Layer 5 of a small transformer language model trained on English Wikipedia (12 layers, counted from 0, width 64).
A neuron adds its activation times its output weights to the MLP's output. To switch it off is to set its activation to zero at one token and run the rest of the model.
A neuron's activation on a vector x is SiLU(gate . x) times (in . x), where the dot is the dot product.

Input weights of the MLP neurons that the questions are about. A number n stands for n times 0.0082.
n21 gate: -30 10 7 7 -12 -20 -10 -32 3 31 -26 26 36 -4 23 3 -20 -75 6 4 -22 17 -31 39 12 -2 5 -1 24 10 -35 34 23 -17 -7 60 -66 -20 8 17 -8 -20 10 -14 44 27 -1 -22 29 23 1 -4 -12 -30 29 -14 -69 -21 49 7 24 0 -36 -35
n31 gate: -21 -21 17 11 -39 12 32 -14 -14 -50 27 -27 39 15 16 48 -2 1 12 -12 14 -38 54 -2 -21 0 -18 15 31 -11 12 53 -12 -3 9 14 -21 36 -4 -11 4 -9 -15 -20 -4 19 0 -28 -33 9 14 -29 -24 21 -14 -5 8 -1 -8 23 6 -20 -9 6
n36 gate: 1 -47 -9 26 -19 -2 -25 3 35 26 18 23 -48 39 5 14 -63 39 -53 -17 -5 3 4 -18 6 -30 -13 30 53 21 5 -6 -4 -17 -30 52 11 -12 -24 -21 -17 -34 47 8 16 -13 25 -25 39 -8 -53 26 -10 1 11 37 1 -39 26 -25 13 13 27 39
n45 gate: -18 19 13 2 0 35 13 -4 -27 13 18 -12 24 39 5 34 -6 12 -1 15 25 22 -16 5 23 -46 27 46 7 39 33 -36 24 29 -10 18 -29 9 11 45 7 -7 -8 10 11 -12 17 -30 -4 -20 27 -27 3 -29 -2 -34 0 24 -6 19 -43 -23 -23 -3
n48 gate: 25 -26 -7 -13 -12 -30 -22 -37 -46 -12 -14 -22 25 -13 -6 -32 5 6 20 -24 -5 -12 14 -24 -8 39 15 2 49 13 41 -20 -33 28 4 -27 19 58 -18 -24 22 -21 -6 -1 8 -7 24 -9 1 -7 -5 21 26 -13 54 -25 11 29 -2 5 -28 13 0 8
n68 gate: 5 34 -5 0 -39 25 -8 6 3 3 41 24 37 -3 -7 -7 24 35 -21 5 26 -19 -5 -16 25 0 9 13 -8 25 -23 32 -20 5 -24 4 28 9 -11 -35 33 19 17 19 -9 -5 4 10 -29 -47 18 -28 39 34 -27 -30 -51 27 41 -14 -36 41 17 -2
n71 gate: 4 16 10 -11 -24 -9 -1 40 -21 -7 30 -31 -10 -24 -29 -19 -24 -23 -22 2 -4 -29 -45 -12 -8 -37 -4 -24 16 -20 11 6 -34 39 -2 6 4 -4 11 21 29 -20 -33 3 32 -59 -4 -23 24 5 -29 -17 24 -9 6 2 -3 -12 7 34 -25 11 27 -7
n75 gate: -16 0 14 4 -6 7 3 15 -1 -55 9 -3 -17 -8 -17 11 -4 33 16 -6 13 -19 13 13 -21 1 -4 24 -11 -44 -12 36 -50 -11 -12 -14 37 -7 7 -26 3 20 16 9 -27 3 -32 11 4 16 28 -11 8 6 -26 7 22 1 -33 22 -3 9 35 -39
n91 gate: -3 -25 -29 16 -14 -25 58 21 3 -17 -20 -43 -10 6 5 36 -58 -6 22 -17 -9 -3 1 -18 -8 -26 -24 4 14 40 11 -11 8 57 16 4 -44 -8 -10 -2 29 9 -17 -6 67 1 -4 12 1 2 57 21 2 -37 6 -20 -9 1 0 1 21 -8 -18 -18
n98 gate: -6 -23 -45 -33 12 -14 -43 22 -5 -42 -16 18 35 -29 -23 13 -6 4 10 -19 22 -22 -25 -45 -36 32 -24 -28 8 -5 11 1 8 1 -24 9 -3 37 -30 2 -12 65 3 -11 38 -67 -5 -15 -9 -16 -7 -8 -20 -8 25 16 6 -12 -30 -7 21 35 4 -45
n106 gate: 13 42 -5 -29 37 -19 -1 -7 16 7 28 0 -16 34 0 16 -22 2 7 17 -2 17 -23 -71 24 21 26 25 -3 -30 -11 -27 11 -9 22 5 -20 0 -20 -6 2 24 2 1 -6 -12 -9 35 8 -33 -3 34 -7 -8 47 -23 -30 25 13 41 20 52 -51 -7
n107 gate: 27 2 -17 -16 -66 -2 -43 21 1 -18 6 -18 14 -10 -1 4 -33 15 5 -59 7 -3 -29 -10 -4 27 -25 56 13 29 17 -14 35 10 51 -5 -10 3 -37 -7 -20 -6 -35 15 -23 14 -13 23 18 -30 -3 3 11 -1 2 25 10 9 44 -9 -36 40 3 35
n124 gate: -29 18 27 -20 -47 -16 -8 -3 -11 20 -32 -8 4 -12 -10 14 10 51 -42 12 26 25 16 62 -4 -47 -33 3 -30 4 -34 1 37 -8 11 13 13 -9 -23 -2 21 -15 11 36 3 22 -24 -29 -34 21 -18 -23 13 -17 2 -45 38 32 -21 16 -27 -4 11 62
n143 gate: -6 18 8 16 -45 20 -32 -21 -51 -16 -11 44 -11 43 9 5 -47 -17 25 -23 22 4 -12 -6 -2 22 37 -14 7 40 -8 -7 -29 -9 6 -25 -23 18 4 -21 1 -13 -16 20 24 -12 1 9 23 -39 15 -18 -31 -6 -4 -11 -18 -3 2 -4 -43 -26 48 -26
n147 gate: 6 -15 37 -15 17 29 -9 18 -17 7 -10 20 19 -16 -26 -29 24 28 -3 10 -21 -4 -16 43 -38 -46 35 -9 -22 12 42 36 -20 -18 1 -35 -4 14 -23 4 -1 -44 28 27 47 -44 -22 -23 11 -32 46 22 17 -33 -13 39 -47 -15 -13 -44 -1 -27 29 14
n166 gate: 6 -25 26 -8 68 20 23 -23 -24 -19 27 5 24 -1 6 -42 -12 11 11 17 13 10 -37 -33 24 -13 14 42 -1 -26 -29 35 -16 -4 20 6 -49 -8 39 -9 42 1 37 55 35 49 -5 -21 3 8 -58 48 -32 1 -18 -1 -26 20 0 42 -7 36 50 1
n21 in: 15 -6 78 8 -7 -25 27 2 -61 13 -19 18 -35 -15 18 -18 -14 -39 26 14 -17 -8 -28 4 20 -10 -2 -25 28 29 9 -31 -1 15 53 18 -41 -40 -27 -25 -16 -18 -6 15 -11 8 23 22 -42 -17 3 9 -8 14 -12 17 3 18 -1 -33 -7 7 -16 -12
n31 in: 9 -22 40 -19 -1 -10 0 -27 18 -27 40 -5 54 39 -17 46 5 -46 -4 -11 13 3 19 21 12 13 -51 9 18 -28 5 24 16 16 -8 11 -22 -9 -34 -36 -24 8 -17 -4 -17 -4 20 11 -19 -4 16 -26 -15 -1 -5 -22 -7 -30 4 53 3 9 -28 0
n36 in: 0 -57 20 31 18 -2 -4 3 -3 -2 13 31 11 11 37 20 -23 65 -45 2 5 23 0 12 -18 26 36 20 21 -10 7 -17 1 6 -33 14 53 -1 35 -46 -33 -4 33 0 18 19 22 3 29 13 -63 24 -13 7 -23 -2 -1 30 44 -57 -29 2 18 -55
n45 in: -9 63 -33 33 12 -49 -10 -42 -21 29 2 54 -4 -11 -3 9 -6 20 -37 -30 -5 10 17 -29 22 -43 -12 -11 24 24 24 -26 21 -7 44 11 -4 -67 -34 -10 -3 3 22 50 -4 24 -16 -9 3 -8 3 -4 32 -35 15 12 12 -25 22 5 -41 -57 -4 30
n48 in: -12 34 -21 18 -14 -30 -19 18 -4 0 -13 13 15 7 -37 -15 -1 14 32 2 -42 -19 24 1 15 -26 28 8 -17 -6 49 -35 28 -4 2 -28 -18 14 5 -12 -2 -37 -7 -7 0 -20 1 39 -2 -36 29 -55 38 -12 0 3 36 -20 -18 22 -34 -12 -6 33
n68 in: 15 -47 -2 -1 15 6 -14 -9 1 -3 -52 37 1 42 0 -29 21 13 7 10 -41 -16 -11 1 -5 -13 16 -13 3 -36 -7 17 23 -9 68 53 -11 -7 0 4 -4 34 -29 -12 -54 -37 13 32 16 38 36 11 -7 17 -4 13 1 -22 21 -37 25 22 -22 -13
n71 in: -56 -26 -12 14 2 28 -13 -19 21 4 4 18 11 20 26 52 -9 -18 -23 -5 17 27 22 -11 21 43 0 44 8 -3 4 21 10 -49 19 6 -38 32 21 11 21 -39 -51 34 -27 32 -10 13 -9 -13 -34 -18 8 13 0 -4 20 -22 36 1 8 -13 -18 -9
n75 in: 3 20 -25 -11 5 -1 -15 18 -28 34 6 -2 -1 27 1 24 -7 38 2 20 25 14 13 18 35 -36 24 13 -1 18 0 -7 -9 -2 -29 -4 -24 -42 -14 11 -31 -11 18 6 20 12 7 13 -5 -9 2 -21 -12 -30 28 17 2 -8 38 5 -18 3 -11 -18
n91 in: -1 14 23 10 38 -31 -26 40 -9 15 31 13 22 6 2 -7 20 -20 -16 10 2 -9 -14 93 47 -9 -11 -5 32 16 19 -11 6 -7 -13 -15 -21 8 -15 15 -14 -37 -2 32 -7 -10 -26 -35 2 -13 30 -7 -4 -15 53 -39 38 -8 -40 37 -5 28 8 12
n98 in: -2 -38 -43 -13 5 -85 5 25 -10 -18 -9 14 10 -27 12 4 -30 -10 5 -16 -15 -8 28 18 -22 18 -13 4 -38 12 4 1 -9 26 -25 4 -44 32 -7 -2 -16 -11 8 21 -13 -32 -12 -6 -14 31 25 -30 43 -12 36 21 -27 -18 -37 21 -27 11 -20 2
n106 in: 3 26 -23 -22 21 -17 10 -40 49 14 29 13 8 6 6 -17 -10 1 -1 49 -29 8 -29 -43 13 35 46 -11 6 -9 -18 -4 4 -11 -2 14 6 -17 -48 10 19 17 18 -28 -8 -20 1 29 9 4 6 37 27 17 9 -18 6 13 32 26 24 24 -12 -10
n107 in: 8 -41 23 17 3 3 -4 -6 -42 -18 -18 39 -37 -2 -34 -25 -34 11 -21 5 50 -14 13 11 -6 22 -25 -20 10 3 9 -11 29 -59 20 20 -10 -12 37 25 -2 50 15 9 -5 -35 32 18 48 -7 35 12 10 26 37 3 0 4 6 -4 16 -12 1 -16
n124 in: -50 20 45 -3 -41 -11 17 16 1 23 -39 18 1 -1 -7 -5 19 3 -9 3 -34 0 -19 20 14 -36 -33 16 0 26 2 -15 16 28 -61 -9 -14 14 -17 -29 27 28 -18 32 -3 17 24 4 -3 -16 -9 -34 30 3 -47 26 0 -52 -4 2 15 -37 -29 -6
n143 in: 42 -18 -10 -21 -55 21 -3 18 -31 1 32 -15 -18 8 -8 -61 -14 -7 17 27 52 27 0 -36 0 -4 5 -28 43 42 28 12 -15 -15 8 0 -18 -10 -15 2 -37 -59 -26 31 -27 -30 2 -40 12 -16 -22 -21 8 40 24 -8 15 8 -6 -46 11 8 26 -4
n147 in: 20 5 -5 -27 58 -19 29 14 -16 -51 -19 -5 -27 7 -3 16 27 -33 16 42 62 20 -12 -8 -23 -26 -2 6 1 -27 -5 30 67 12 34 10 26 -11 -22 -9 -17 -4 -7 -3 5 30 16 33 11 17 53 19 -73 -20 8 -22 -17 -11 -17 -24 -3 25 2 -22
n166 in: 12 -10 26 43 23 27 31 1 -30 -7 -7 -16 14 10 15 -29 -31 13 21 -15 -8 -15 2 -24 7 -37 -2 27 -11 -7 -57 43 -40 -41 -10 -65 -20 -11 76 9 43 -23 30 5 -19 -5 -12 22 -45 37 -53 27 -39 37 -32 52 21 -10 -28 33 -21 32 94 23

Output weights of the MLP neurons that the questions are about. A number n stands for n times 0.0025.
n21: -43 -7 -39 -18 -27 -4 -48 -3 13 4 15 -7 -24 -21 -40 0 -4 -8 -40 -42 50 27 49 -14 -70 -46 25 -11 -7 1 -24 30 37 9 -5 -19 -10 -7 -36 5 30 -13 25 15 -41 18 -13 51 30 -16 36 12 34 -34 -14 10 6 -3 -15 -24 -13 -15 -18 -8
n31: 2 -41 -11 8 -6 4 11 -4 26 -34 5 2 -6 -8 17 -54 54 3 -6 -19 2 -8 -6 0 18 2 -25 -13 -25 21 -18 -2 -35 -27 40 -23 25 -11 30 11 30 5 44 -3 -15 58 14 8 -14 21 39 2 37 -21 9 26 16 21 -12 -12 -4 3 5 -13
n36: -25 20 -19 -4 8 11 -36 -59 -30 -47 -7 -23 -13 38 15 -16 8 -34 17 57 26 -5 9 22 19 -2 21 15 -17 55 12 11 -41 -19 7 -15 -3 5 -22 44 35 52 -48 -30 9 -10 -35 -21 -4 12 11 -10 34 -23 32 -16 -10 -11 21 1 69 -8 21 46
n45: -10 -15 9 27 37 3 -10 28 -27 -34 10 25 -10 -27 -33 -30 3 -25 -43 13 -26 -46 56 6 -11 -70 -26 -6 8 1 14 -58 33 -6 12 20 46 6 -5 18 -44 13 22 47 -21 -14 20 -25 -28 -5 36 18 15 -12 8 64 -9 3 14 -1 -20 35 -7 -1
n48: 6 -14 25 12 -10 -4 -9 -5 -62 1 -10 -23 21 -35 31 10 -13 39 8 17 32 -7 -14 -31 3 58 15 -9 29 11 -15 -12 -29 -15 -22 26 17 -9 4 26 32 17 -11 -2 -38 18 -6 -48 19 33 -51 28 -12 -3 18 19 -30 41 -2 4 42 47 -32 5
n68: 33 19 -52 -19 44 26 7 -2 52 12 -2 36 -12 -19 12 17 -16 -17 4 -16 -6 28 -51 -48 -27 19 0 15 -38 20 -25 0 29 0 27 -4 -26 -30 22 4 -49 -19 -2 24 -11 -36 13 4 -3 20 -7 -38 -7 9 -16 56 10 60 -30 20 0 11 0 -46
n71: 48 30 34 -1 71 -15 23 -1 -16 26 -37 -12 -20 -1 -35 -43 -16 19 16 16 16 -14 4 -11 16 -44 16 24 35 13 -18 -27 3 57 -9 -42 28 14 -16 38 -20 -51 -33 -9 27 -37 -12 25 -6 -47 -11 -14 8 15 20 -20 15 -17 11 36 -18 7 -23 32
n75: 8 2 22 -18 4 6 -11 6 -14 -93 0 -2 -21 -30 -26 -7 -25 43 23 5 -17 -17 26 11 -17 -6 -2 15 12 -27 -6 36 5 12 9 1 46 35 31 -10 12 24 -11 11 7 -15 -55 29 -6 16 -4 33 4 10 -17 2 50 13 -39 6 1 13 41 -26
n91: 1 36 -13 14 0 -2 -12 7 -6 4 -24 -11 10 -51 -7 22 -23 -4 -21 -47 -9 29 -20 -20 -24 -34 -7 -13 29 -9 49 -9 5 -19 16 -14 -5 33 4 13 13 -5 -7 -24 58 40 68 31 23 23 -4 -20 32 15 33 -41 -9 -12 -18 61 -18 15 -3 -35
n98: -34 44 -7 -13 -11 28 56 12 -3 24 6 4 -7 -14 44 -21 -9 -6 24 37 3 32 -4 -29 77 5 8 18 -27 24 38 -8 1 0 3 17 38 -21 52 12 34 3 -27 6 14 17 -10 4 -39 -8 -17 33 -1 -5 42 17 46 -11 31 -19 4 -8 13 -2
n106: 2 36 27 -25 -10 5 -38 -6 6 -7 40 26 -17 -1 -2 38 -14 -41 -44 27 -60 24 4 49 -1 15 17 8 -3 7 46 52 -27 7 20 -9 9 36 31 7 -15 -35 6 17 22 -8 14 -11 39 -32 -1 77 2 -38 -13 -9 -31 -20 34 7 3 -25 23 5
n107: 17 -1 5 -10 -1 -31 -21 15 45 20 -4 6 41 5 27 45 -16 13 -14 -6 -20 -13 -18 13 -19 -53 -15 -16 8 -23 -23 -6 -35 31 -33 27 -3 -4 -10 -36 0 -29 28 -14 -7 -19 11 -40 -9 33 21 -21 7 11 -2 -59 11 -21 -35 24 0 -9 16 52
n124: 2 -1 1 6 -38 -30 14 -2 -63 -16 -16 13 -10 -35 -10 8 -3 48 3 5 9 7 16 6 -23 -40 -30 -16 24 -18 -58 -17 37 46 9 -2 28 16 18 -16 -50 30 -11 24 -14 30 18 53 9 24 22 24 13 -28 43 -42 34 -5 1 -4 -14 10 10 -35
n143: -5 26 -46 -19 -47 59 -24 -4 10 -22 19 15 5 12 14 -24 -32 26 -23 -47 27 -56 -9 19 -9 24 28 -23 -16 21 19 29 -17 -49 -69 -22 14 -14 -13 44 -2 -30 9 -19 12 -50 7 -35 23 23 15 15 -19 -2 -9 -3 -12 -1 20 -19 -25 46 12 8
n147: -15 40 20 -43 37 -26 -45 -1 39 15 17 7 10 -44 19 -24 -4 19 20 -9 45 23 -21 -23 -1 31 23 -12 -39 -38 40 3 -7 9 -37 16 -12 -18 -50 25 0 -2 48 -14 44 12 43 -4 -9 -43 -12 -9 -24 0 -42 -18 -34 34 -13 23 -42 -4 14 30
n166: -35 21 45 62 -5 24 42 -4 12 13 -26 1 2 16 25 -13 -6 -10 -16 17 -4 -1 -67 5 43 -29 4 19 -19 -6 -34 17 -64 -19 -15 -8 -21 47 -16 -55 39 -24 -9 32 4 -6 8 -3 -10 16 -67 8 -28 -11 18 -26 -16 -5 -28 15 20 -36 25 -21

Each question names a token from some text and the token that comes next. It shows the vector x that enters the MLP there. A number n stands for n times 0.042.

Then comes g, the gradient of the next token's log-probability with respect to the MLP's output, scaled to length 1. A neuron's effect is roughly proportional to its activation times (output weights . g). A number n stands for n times 0.0051.

"86", then ";"
x: -24 34 -6 0 40 26 -11 -1 27 -37 7 1 -47 -33 36 -30 7 -5 -22 -79 -26 35 -2 -29 -32 12 -17 5 -27 -13 6 13 -33 35 35 -34 22 35 7 -2 -50 2 27 7 -13 13 43 -10 16 -8 15 13 2 -30 17 -49 5 20 -57 -19 -7 -21 -8 12
g: -25 -11 -1 8 4 2 14 -1 14 -32 11 -15 11 -14 -20 -34 3 18 -14 34 -42 40 0 41 -12 1 10 -37 20 -21 -26 -8 -2 -16 35 36 -6 -11 22 -13 -6 -10 -5 5 -3 15 20 -4 -39 -21 -16 -45 10 -45 24 0 27 -29 23 85 -14 -15 4 54
Which neuron, switched off, lowers the next token's probability most? n48

" ", then "led"
x: -9 27 22 2 -8 -3 7 -9 -2 -50 25 8 4 -37 52 7 8 26 3 -13 18 6 -40 -34 -4 -20 5 -17 -29 -10 -5 53 -30 28 2 -19 -43 50 34 -8 -1 -49 13 0 -5 -25 31 8 8 8 -12 25 16 -15 1 -80 -24 -30 -21 -17 19 -50 3 17
g: 3 -20 -12 46 13 -33 -11 -26 -17 -8 -24 31 -12 20 -8 8 -5 18 -27 -35 41 0 58 43 -37 -22 -3 3 -24 -25 -40 37 -5 -14 24 -17 11 -10 38 -9 -27 25 0 -34 -6 31 11 -41 24 6 -60 -3 0 5 -7 7 -18 -19 19 -4 39 5 12 -26
Which neuron, switched off, lowers the next token's probability most? n68

"u", then "an"
x: -38 35 2 40 -23 -35 -52 7 44 -46 -10 -75 -21 2 -3 -32 38 29 -37 -41 53 23 -22 -13 -43 -12 6 -10 -6 22 50 20 -18 -13 -20 -6 18 -12 -8 42 14 4 20 -19 -18 21 22 -7 13 48 -12 8 48 -18 9 -9 32 7 2 -8 -13 -32 -46 -11
g: -1 -47 -3 -19 19 47 -9 -2 25 -14 -25 -25 -18 31 14 -16 -1 -4 -55 42 12 19 17 4 4 -20 28 10 28 -2 34 -24 -8 2 18 28 19 -16 -46 -5 -33 -37 -5 -11 -4 -33 23 19 24 -12 -42 46 40 -28 18 31 29 -8 28 13 -20 6 24 14
Which neuron, switched off, raises the next token's probability most? n124

"s", then "equ"
x: 18 44 26 -18 -5 35 7 -3 4 -29 17 -6 12 -45 23 -27 69 32 -18 -37 13 11 -28 -15 42 14 19 -5 3 -28 12 25 -46 0 27 41 13 -28 16 -28 -15 -7 25 18 -31 -60 -1 23 23 -5 -19 5 58 -36 19 -11 -17 33 -24 5 -4 -20 18 -48
g: 24 -1 3 27 16 -20 15 -6 1 -9 23 7 45 4 0 37 35 5 20 8 -13 27 11 15 43 2 -39 -14 34 5 -20 7 -6 -60 -8 17 -7 16 -11 -22 -5 -10 -16 -10 2 49 13 10 37 -1 41 -4 -3 -17 -51 -18 21 -28 -12 -1 44 -41 17 66
Which neuron, switched off, lowers the next token's probability most? n71

"er", then "y"
x: -56 54 -7 22 -5 -48 3 -24 -10 -30 30 -59 -15 -9 -17 -46 20 -15 -7 -2 27 15 47 -5 -10 -17 -7 -2 -12 24 7 0 -27 -5 2 11 4 0 19 27 -12 -33 7 -22 -59 -43 11 -11 29 -1 -47 34 11 -68 12 -43 -8 16 -13 -31 -19 -24 -44 -41
g: -20 -5 61 -14 6 1 6 -35 3 -14 -8 -1 24 -17 -44 24 -3 12 -15 7 35 -3 35 -30 0 44 23 3 -3 52 -10 5 26 -26 1 -19 3 32 25 -10 15 -4 -9 41 -6 -25 3 19 -36 27 -6 -18 31 -7 13 0 5 33 4 -11 44 -21 -5 79
Which neuron, switched off, lowers the next token's probability most? n48

" dis", then "tin"
x: -24 27 -33 -11 -37 14 34 0 12 -66 21 -7 -12 -25 25 -33 31 0 -35 -12 -33 -6 -15 -21 -8 -13 -6 -10 -1 39 -15 -6 -42 5 47 -1 -15 16 31 8 -23 -39 -13 -21 -33 -53 20 59 -14 10 -47 29 -8 -47 -16 -16 -46 -8 -34 -21 -9 -8 9 -23
g: 18 -30 -18 -12 26 4 7 -28 21 -26 -4 33 0 -33 -13 3 10 -40 -11 -19 1 12 34 18 3 -46 7 12 2 54 21 57 30 -9 -7 5 6 -40 -43 23 19 -25 10 52 -9 11 15 9 6 -21 -11 34 -12 4 -42 23 2 33 7 -42 19 -41 -11 -23
Which neuron, switched off, lowers the next token's probability most? n91

"s", then "ated"
x: -21 30 21 11 25 24 31 -25 17 -18 20 -8 -10 -16 6 1 79 14 -25 -40 5 23 -17 23 33 29 -27 -25 16 1 20 3 -42 49 25 23 -1 -14 32 -21 9 -12 43 37 -13 -16 32 54 13 -50 -5 19 25 -10 11 -22 54 23 12 -5 16 -44 -18 6
g: 2 -7 -8 15 22 18 -38 26 -10 -8 34 0 -7 27 -11 34 -5 3 42 25 25 18 31 -26 19 -17 -38 25 7 -21 -9 -3 4 -46 13 -7 -26 21 -34 -31 -8 33 -20 -21 -23 -11 1 -63 49 16 -2 31 22 -26 -10 -45 -15 -23 24 -45 9 -22 -22 -11
Which neuron, switched off, lowers the next token's probability most? n68

"us", then "t"
x: -8 21 41 -19 18 16 -6 -6 20 -37 -25 -61 4 -23 0 -42 31 -6 -39 25 -21 -32 8 10 6 -34 27 2 1 1 -10 -3 -19 23 9 12 23 11 38 0 21 -16 -6 -7 10 -27 47 48 -10 -75 18 18 -35 -47 -15 -59 -22 41 0 -25 -24 -65 -24 -2
g: 13 -31 -20 11 -24 -8 -27 8 -20 -14 -5 -31 -29 8 14 19 -7 -12 26 38 39 -11 6 -15 42 22 -7 -8 5 -33 -55 -37 9 19 11 33 -3 16 5 18 -25 21 12 21 -7 -22 -72 -13 24 5 -14 -13 0 -7 -37 -10 11 -52 -4 -44 23 -48 1 19
Which neuron, switched off, lowers the next token's probability most? n45

"ta", then "x"
x: -29 24 -4 -8 -20 -4 -24 14 26 -13 11 13 -7 -2 2 -28 54 8 -32 -41 25 5 -43 -8 -37 -16 -12 12 -6 13 -28 65 -41 -18 38 20 -22 24 33 -17 -26 -32 12 -37 -27 36 25 38 -29 -15 22 32 34 -1 20 -8 0 -13 -2 -16 -34 -41 -61 -24
g: 14 -4 25 -32 33 0 8 60 -3 -18 -2 -3 6 11 22 -1 47 22 1 8 -2 30 -12 -29 1 -38 1 11 -17 39 43 18 -15 -18 -38 14 21 -8 1 19 51 12 -35 -42 -1 5 18 -33 -26 -20 -11 40 33 -31 9 -10 53 27 29 19 -3 -16 12 4
Which neuron, switched off, raises the next token's probability most? n68

" a", then " sub"
x: -28 60 0 -33 -11 -11 5 7 49 -15 9 37 16 -10 72 2 30 30 7 -18 6 -2 -48 12 -5 -14 -18 5 -33 -21 -38 30 -42 -20 -18 22 -35 37 19 20 -43 -44 9 -13 -11 -20 33 -17 -12 9 -7 37 -5 -24 29 -21 18 -5 -56 -22 9 -22 -24 -7
g: -3 24 30 3 19 11 -11 -46 -17 49 -10 -7 13 33 6 -1 -24 -60 -8 -4 -19 -39 9 10 4 -32 1 9 -37 -27 59 22 5 -8 -25 15 16 7 23 17 -7 -10 -26 13 27 -21 12 -35 -11 -27 -35 28 -40 -13 -11 47 29 3 -12 -8 -31 -5 37 -26
Which neuron, switched off, lowers the next token's probability most? n21

",", then " known"
x: -24 21 35 4 17 15 -22 -16 -15 -44 -19 -14 24 -30 33 -11 7 29 21 -7 8 28 -36 -21 54 -24 -14 -20 -33 -35 -26 -4 -30 1 32 -38 -26 32 18 10 9 -49 30 -22 -35 -40 60 -20 10 -4 0 11 -53 -21 31 -28 -31 -3 -18 21 13 -28 4 16
g: -13 -27 49 6 13 -83 -18 20 24 28 7 -9 14 28 -58 15 -15 -32 -32 16 5 -23 -37 33 7 15 34 28 19 23 14 -32 -43 12 -7 5 12 0 -14 13 -35 -19 26 21 8 1 14 -20 12 -28 12 25 -15 -10 -40 -23 -4 -17 -2 4 2 13 10 -27
Which neuron, switched off, lowers the next token's probability most? n166

"ic", then " "
x: -10 35 21 4 15 -13 -12 9 30 -19 -7 -35 -24 -38 45 -31 16 3 -16 -16 7 -42 23 30 32 -43 5 15 1 -19 -33 13 -78 47 -20 -4 -5 13 5 36 -21 14 -11 11 -21 -43 23 2 -17 -25 28 41 4 -56 -21 6 -16 24 -35 -6 6 -6 -35 18
g: 5 12 0 -69 12 29 -30 -24 29 -23 -20 23 20 -12 28 6 11 -11 14 -6 41 -28 2 40 24 6 16 4 -54 -3 4 -49 -17 -38 -13 19 -2 -21 -16 17 23 -11 -15 -36 -25 -19 22 -63 -11 -8 2 25 -2 19 -10 -13 -3 4 37 -43 -27 1 -2 14
Which neuron, switched off, lowers the next token's probability most? n71

"bo", then "c"
x: -41 -28 33 6 -15 39 -63 -28 52 -69 5 -85 13 -15 10 -46 -10 5 -25 -28 54 13 9 -17 -14 -31 -17 13 -15 12 -23 18 -27 25 10 -17 -13 30 29 -29 -1 0 18 -23 -14 28 35 12 17 -15 14 26 47 -9 -2 -5 -19 -8 -14 -12 3 -17 -29 1
g: 33 32 -26 -24 -27 2 -8 65 19 -33 -28 17 -19 22 -26 13 11 22 -60 -4 -1 24 -16 43 -1 6 -29 -6 -5 -5 -1 11 7 -8 -8 -3 3 -48 33 17 -5 -16 -27 -31 -12 -37 10 2 -29 -15 31 36 -16 4 -31 -23 42 11 -22 -34 11 22 19 -29
Which neuron, switched off, lowers the next token's probability most? n48

"we", then "ver"
x: -32 9 -15 47 -7 14 -25 -14 38 -9 -2 -27 8 -27 45 -54 35 -23 -45 -18 15 20 -73 -36 -33 -23 -18 55 -29 -4 -7 -11 -20 19 7 21 -8 50 33 -10 -3 -2 -2 29 -14 -3 -2 28 21 15 36 19 18 -26 56 -25 13 -9 4 38 9 -18 -14 0
g: 50 30 47 46 -15 1 55 -32 22 -14 -33 -25 41 -2 -16 -6 -10 -7 -14 -14 3 -24 -16 13 -4 21 16 29 27 -28 -19 -48 34 -37 2 -1 -16 -22 8 -4 2 25 12 44 8 0 26 1 -22 3 4 4 3 0 4 -28 -29 -30 -35 18 3 -11 31 50
Which neuron, switched off, lowers the next token's probability most? n21

"ri", then "ke"
x: -28 32 25 30 -55 24 1 -35 19 -11 20 -15 -12 -42 60 -27 25 35 19 34 35 39 -30 24 -17 1 -19 -4 -15 57 -4 -26 16 9 11 24 -14 5 23 -13 15 11 -3 23 -4 -4 32 49 10 -30 -6 44 -4 -50 11 -32 36 -32 10 -37 -14 -16 -29 -58
g: 37 13 8 12 34 5 -19 -4 9 -23 17 -4 56 34 14 -19 38 15 -32 -8 -5 26 37 28 -14 -14 49 -1 14 11 34 25 -10 19 -16 -12 58 -18 -1 -12 44 14 3 -28 -1 10 -14 -3 -26 -20 -2 23 -10 36 48 9 44 14 38 9 -8 -33 13 -27
Which two neurons, each switched off alone, lower its probability most, in order? n98, n68

"ster", then ","
x: -63 2 12 19 7 -2 -1 -19 22 -27 13 -41 43 -23 -4 -11 0 11 -6 -38 28 -4 -11 5 -1 19 -38 25 -14 35 -23 36 -41 59 8 24 -14 -1 -4 -34 -34 -36 52 4 -17 -27 7 56 12 0 14 47 31 -42 10 -2 -58 -25 2 8 10 -39 -11 24
g: 27 0 24 -16 42 -44 -20 -3 -9 -24 2 -8 -22 -15 3 -1 16 -46 -10 -24 -10 -16 9 -24 -47 -35 -6 -4 4 -5 -34 14 -27 36 11 -44 17 25 -45 -2 -2 -13 -30 -15 -23 -14 -6 -1 -15 -16 19 -31 -25 10 -27 -30 -10 51 -10 -61 -15 19 -46 -3
Which two neurons, each switched off alone, lower its probability most, in order? n98, n91

" former", then "ly"
x: -25 28 5 6 23 -40 -38 -25 62 -9 33 6 -21 8 55 -10 -3 11 -7 -11 -8 20 -38 -8 -2 -26 -24 -11 -60 7 -55 24 -56 9 10 -14 -7 28 21 7 -43 -34 37 6 -40 -33 30 13 -14 24 3 14 -14 -22 19 -15 -22 -13 -18 -19 9 -21 -1 -30
g: -8 -14 31 21 -9 -20 -15 -32 -8 8 14 -17 -41 -8 -7 17 -24 28 10 35 18 12 -8 48 -20 28 -20 8 -39 -7 -24 63 33 10 -26 6 -2 5 15 -10 -9 49 -18 -2 -5 27 -43 39 11 -37 -40 -5 4 -25 -6 -32 -29 1 28 41 -5 34 -17 -19
Which neuron, switched off, lowers the next token's probability most? n106

" by", then " which"
x: -14 7 37 25 -5 12 -5 4 -7 -21 16 -13 18 -7 46 -22 7 20 -4 -13 -6 -10 -47 -8 48 -10 -45 -6 -43 -42 -33 18 -29 8 19 2 -47 19 32 -13 5 -63 33 9 -8 -35 62 -36 -22 22 -12 8 -56 -13 12 -12 -33 -12 -35 12 23 -26 25 23
g: 17 23 -24 29 12 31 -40 -11 0 -19 -56 -4 -28 -23 -2 12 12 16 21 6 50 34 20 7 25 24 36 -34 19 -23 19 26 16 -6 4 -2 12 9 9 18 -6 -20 -36 -30 -49 -18 11 -1 4 -29 -45 17 20 -26 10 -48 -21 -2 -48 13 -14 18 36 -11
Which neuron, switched off, lowers the next token's probability most? n166